Layer 5 of a small transformer language model trained on English Wikipedia (13 layers, counted from 0, width 64).
A neuron's activation on a vector x is GELU(weights . x + bias), where the dot is the dot product.

Input weights of the MLP neurons that the questions are about. A number n stands for (n - 128) times 0.0025.
n48 (bias -0.048): 66, 97, 95, 67, 107, 190, 168, 14, 77, 190, 117, 152, 161, 129, 135, 73, 95, 160, 79, 113, 95, 151, 131, 82, 120, 163, 129, 203, 124, 108, 103, 151, 93, 146, 151, 82, 111, 156, 107, 135, 144, 47, 83, 173, 124, 172, 29, 141, 150, 185, 146, 166, 97, 202, 117, 127, 39, 129, 145, 126, 151, 133, 129, 105
n62 (bias -0.110): 122, 175, 48, 182, 144, 135, 132, 169, 125, 143, 130, 174, 182, 148, 172, 59, 100, 125, 143, 121, 158, 69, 151, 175, 153, 97, 66, 185, 131, 151, 147, 138, 85, 127, 178, 185, 58, 139, 143, 152, 154, 199, 125, 74, 169, 174, 115, 87, 133, 162, 128, 141, 145, 143, 153, 166, 53, 149, 119, 194, 66, 94, 128, 104
n78 (bias -0.033): 195, 104, 145, 142, 134, 113, 48, 121, 109, 104, 134, 80, 163, 161, 163, 94, 87, 102, 110, 142, 113, 87, 90, 109, 177, 151, 91, 85, 125, 138, 114, 113, 157, 70, 139, 115, 119, 63, 122, 125, 176, 87, 157, 104, 92, 115, 171, 46, 92, 89, 134, 132, 155, 52, 119, 94, 130, 168, 145, 142, 110, 119, 131, 98
n90 (bias -0.173): 84, 155, 157, 202, 135, 134, 105, 118, 132, 143, 157, 127, 133, 122, 91, 131, 142, 50, 200, 82, 80, 185, 157, 143, 217, 102, 202, 149, 96, 87, 104, 168, 207, 101, 134, 81, 71, 217, 60, 69, 97, 107, 144, 130, 117, 74, 108, 126, 120, 119, 79, 117, 101, 156, 134, 79, 179, 158, 156, 189, 128, 82, 206, 178
n117 (bias -0.133): 123, 101, 72, 81, 123, 128, 94, 168, 150, 138, 167, 178, 177, 177, 169, 92, 149, 52, 136, 116, 144, 67, 130, 240, 187, 150, 131, 123, 130, 133, 69, 204, 35, 89, 112, 168, 93, 89, 189, 95, 161, 168, 6, 110, 159, 100, 196, 128, 154, 155, 37, 115, 113, 103, 106, 221, 157, 146, 146, 136, 51, 170, 132, 123
n125 (bias -0.056): 110, 86, 139, 212, 155, 140, 145, 95, 140, 172, 172, 141, 185, 168, 148, 156, 104, 87, 177, 188, 108, 108, 93, 36, 167, 96, 139, 151, 157, 53, 126, 114, 177, 111, 101, 123, 113, 189, 88, 103, 145, 118, 83, 135, 111, 141, 67, 102, 145, 163, 94, 135, 103, 89, 131, 128, 175, 195, 93, 200, 110, 115, 187, 152
n129 (bias -0.088): 116, 146, 149, 128, 66, 132, 157, 154, 124, 152, 135, 128, 190, 106, 123, 141, 163, 113, 86, 108, 76, 144, 133, 92, 174, 164, 185, 129, 100, 123, 150, 108, 211, 139, 147, 73, 135, 111, 96, 87, 131, 114, 56, 208, 124, 133, 163, 80, 206, 137, 168, 140, 94, 79, 56, 95, 200, 81, 207, 37, 128, 107, 132, 101
n146 (bias -0.101): 18, 95, 115, 113, 205, 133, 102, 178, 127, 146, 171, 163, 174, 154, 215, 157, 101, 138, 139, 82, 144, 123, 151, 110, 183, 155, 130, 105, 147, 126, 87, 105, 126, 109, 134, 108, 158, 119, 131, 166, 93, 64, 209, 166, 117, 156, 50, 150, 117, 148, 101, 150, 111, 166, 96, 70, 33, 122, 189, 66, 116, 104, 147, 170
n156 (bias -0.158): 49, 185, 111, 75, 98, 78, 168, 151, 105, 209, 134, 172, 134, 169, 170, 147, 207, 137, 119, 74, 159, 113, 231, 130, 68, 111, 153, 124, 165, 131, 124, 89, 154, 97, 140, 144, 189, 110, 135, 135, 102, 109, 150, 71, 149, 169, 121, 136, 240, 92, 62, 160, 72, 49, 152, 90, 41, 181, 66, 141, 148, 89, 180, 223
n228 (bias -0.101): 129, 7, 102, 123, 162, 163, 132, 73, 234, 129, 108, 84, 153, 217, 141, 138, 148, 100, 153, 134, 157, 108, 62, 167, 68, 166, 109, 112, 121, 116, 154, 154, 120, 146, 134, 117, 66, 170, 105, 131, 34, 131, 88, 101, 146, 142, 166, 92, 147, 92, 93, 123, 199, 176, 195, 174, 110, 185, 156, 130, 62, 158, 86, 106
n246 (bias -0.072): 106, 92, 158, 77, 135, 126, 115, 134, 162, 109, 126, 133, 120, 133, 103, 117, 169, 39, 232, 124, 251, 169, 158, 105, 137, 98, 42, 201, 144, 174, 130, 116, 114, 93, 104, 140, 148, 133, 144, 124, 176, 135, 109, 162, 129, 112, 137, 171, 136, 164, 137, 90, 141, 139, 156, 125, 181, 145, 121, 158, 153, 107, 175, 168

Each question shows a token from some text and the vector x that enters the MLP there. A number n stands for (n - 128) times 0.047.

"\n": 137, 157, 143, 201, 91, 136, 144, 122, 100, 116, 119, 157, 129, 110, 144, 139, 146, 151, 130, 148, 99, 163, 119, 129, 142, 103, 131, 104, 127, 147, 103, 127, 98, 122, 104, 111, 123, 67, 151, 106, 87, 114, 169, 142, 148, 149, 98, 154, 77, 142, 115, 99, 149, 155, 132, 145, 108, 141, 134, 116, 151, 109, 122, 108
Which two neurons fire most, strongest first? n146, n48

" and": 177, 118, 145, 151, 77, 92, 139, 131, 89, 142, 109, 123, 99, 70, 112, 132, 93, 163, 115, 161, 132, 144, 128, 135, 142, 131, 154, 132, 132, 148, 129, 133, 127, 143, 98, 120, 139, 97, 124, 135, 151, 95, 127, 164, 138, 172, 67, 142, 94, 124, 155, 125, 161, 113, 130, 157, 101, 147, 125, 114, 121, 118, 94, 160
Which neuron lights up most? n48

" det": 171, 120, 153, 184, 100, 118, 127, 105, 121, 163, 109, 94, 81, 96, 149, 127, 135, 141, 111, 160, 131, 147, 160, 104, 158, 138, 114, 142, 118, 100, 144, 142, 114, 137, 97, 146, 136, 101, 132, 130, 138, 108, 105, 149, 123, 144, 160, 154, 58, 112, 132, 167, 103, 149, 109, 95, 119, 121, 88, 123, 139, 144, 118, 158
Which two neurons fire most, strongest first? n78, n48

" fall": 151, 126, 124, 127, 111, 104, 92, 128, 109, 88, 137, 164, 132, 108, 169, 176, 149, 106, 148, 113, 99, 140, 177, 104, 135, 103, 142, 125, 133, 95, 89, 137, 103, 106, 132, 130, 124, 110, 157, 152, 131, 150, 144, 120, 155, 137, 127, 166, 62, 137, 68, 140, 168, 145, 133, 122, 104, 141, 110, 101, 139, 161, 110, 138
Which neuron lights up most? n146

" Society": 179, 172, 163, 176, 73, 122, 120, 114, 125, 135, 120, 110, 127, 92, 144, 139, 94, 139, 122, 160, 137, 115, 126, 111, 99, 110, 119, 152, 145, 132, 121, 157, 109, 141, 109, 135, 136, 102, 171, 131, 157, 123, 102, 141, 137, 130, 101, 176, 89, 125, 128, 92, 130, 135, 99, 105, 147, 142, 123, 83, 171, 116, 95, 161
Which neuron lights up most? n246

" that": 185, 161, 153, 191, 128, 99, 147, 150, 131, 114, 95, 137, 104, 107, 127, 148, 121, 132, 114, 129, 128, 118, 127, 141, 153, 160, 108, 123, 125, 133, 122, 114, 119, 112, 117, 111, 131, 109, 166, 138, 128, 110, 127, 125, 175, 155, 66, 120, 50, 170, 106, 131, 120, 129, 103, 152, 117, 116, 128, 118, 136, 131, 70, 152
Which three neurons fire most, strongest first? n62, n146, n78

"d": 165, 150, 129, 151, 137, 101, 114, 125, 134, 105, 115, 140, 78, 122, 165, 159, 205, 112, 140, 114, 138, 125, 123, 159, 142, 125, 120, 123, 148, 135, 138, 98, 100, 118, 91, 96, 131, 143, 166, 144, 139, 102, 109, 157, 177, 117, 92, 141, 118, 120, 142, 156, 120, 121, 111, 89, 106, 129, 79, 132, 149, 140, 88, 138
The most active neuron and its activation: n156, at about 0.62

" the": 149, 144, 91, 170, 89, 108, 132, 146, 116, 130, 95, 112, 87, 85, 168, 168, 127, 133, 152, 100, 112, 134, 161, 132, 166, 138, 114, 107, 121, 137, 114, 102, 118, 138, 112, 128, 105, 124, 175, 135, 109, 109, 127, 136, 157, 158, 99, 167, 111, 119, 116, 119, 145, 134, 119, 189, 122, 134, 114, 122, 149, 95, 96, 138
The most active neuron and its activation: n62, at about 0.29

"2": 175, 146, 126, 180, 141, 70, 99, 92, 137, 126, 112, 115, 140, 96, 169, 151, 151, 117, 112, 114, 116, 115, 143, 154, 107, 136, 163, 113, 130, 120, 140, 167, 119, 155, 77, 116, 110, 98, 150, 126, 113, 119, 144, 123, 145, 103, 105, 179, 150, 155, 84, 114, 162, 138, 126, 154, 120, 141, 91, 118, 138, 129, 96, 117
Which neuron lights up most? n117

" ": 135, 157, 151, 165, 121, 47, 119, 120, 123, 124, 109, 136, 126, 88, 170, 157, 169, 149, 121, 149, 109, 127, 150, 124, 110, 130, 116, 113, 112, 111, 102, 141, 128, 171, 105, 119, 136, 112, 159, 150, 103, 107, 156, 121, 159, 142, 131, 166, 117, 150, 91, 80, 151, 143, 128, 145, 110, 130, 131, 145, 114, 80, 87, 121
Which two neurons fire most, strongest first? n156, n146

"f": 177, 154, 178, 129, 129, 99, 115, 130, 130, 139, 132, 119, 125, 97, 130, 154, 126, 152, 102, 106, 113, 121, 152, 157, 101, 143, 149, 126, 118, 91, 150, 110, 117, 181, 107, 138, 129, 85, 178, 118, 147, 131, 83, 184, 161, 119, 116, 149, 105, 111, 145, 145, 144, 142, 77, 122, 118, 126, 85, 101, 135, 125, 97, 121
Which neuron lights up most? n129

"-": 119, 148, 149, 182, 92, 124, 143, 135, 110, 106, 104, 167, 121, 118, 131, 136, 148, 172, 123, 138, 102, 117, 151, 143, 167, 113, 127, 119, 128, 123, 131, 118, 124, 146, 94, 98, 116, 88, 148, 127, 112, 114, 122, 154, 158, 154, 92, 180, 72, 119, 173, 100, 147, 145, 118, 140, 109, 143, 118, 111, 131, 81, 91, 114
Which neuron lights up most? n146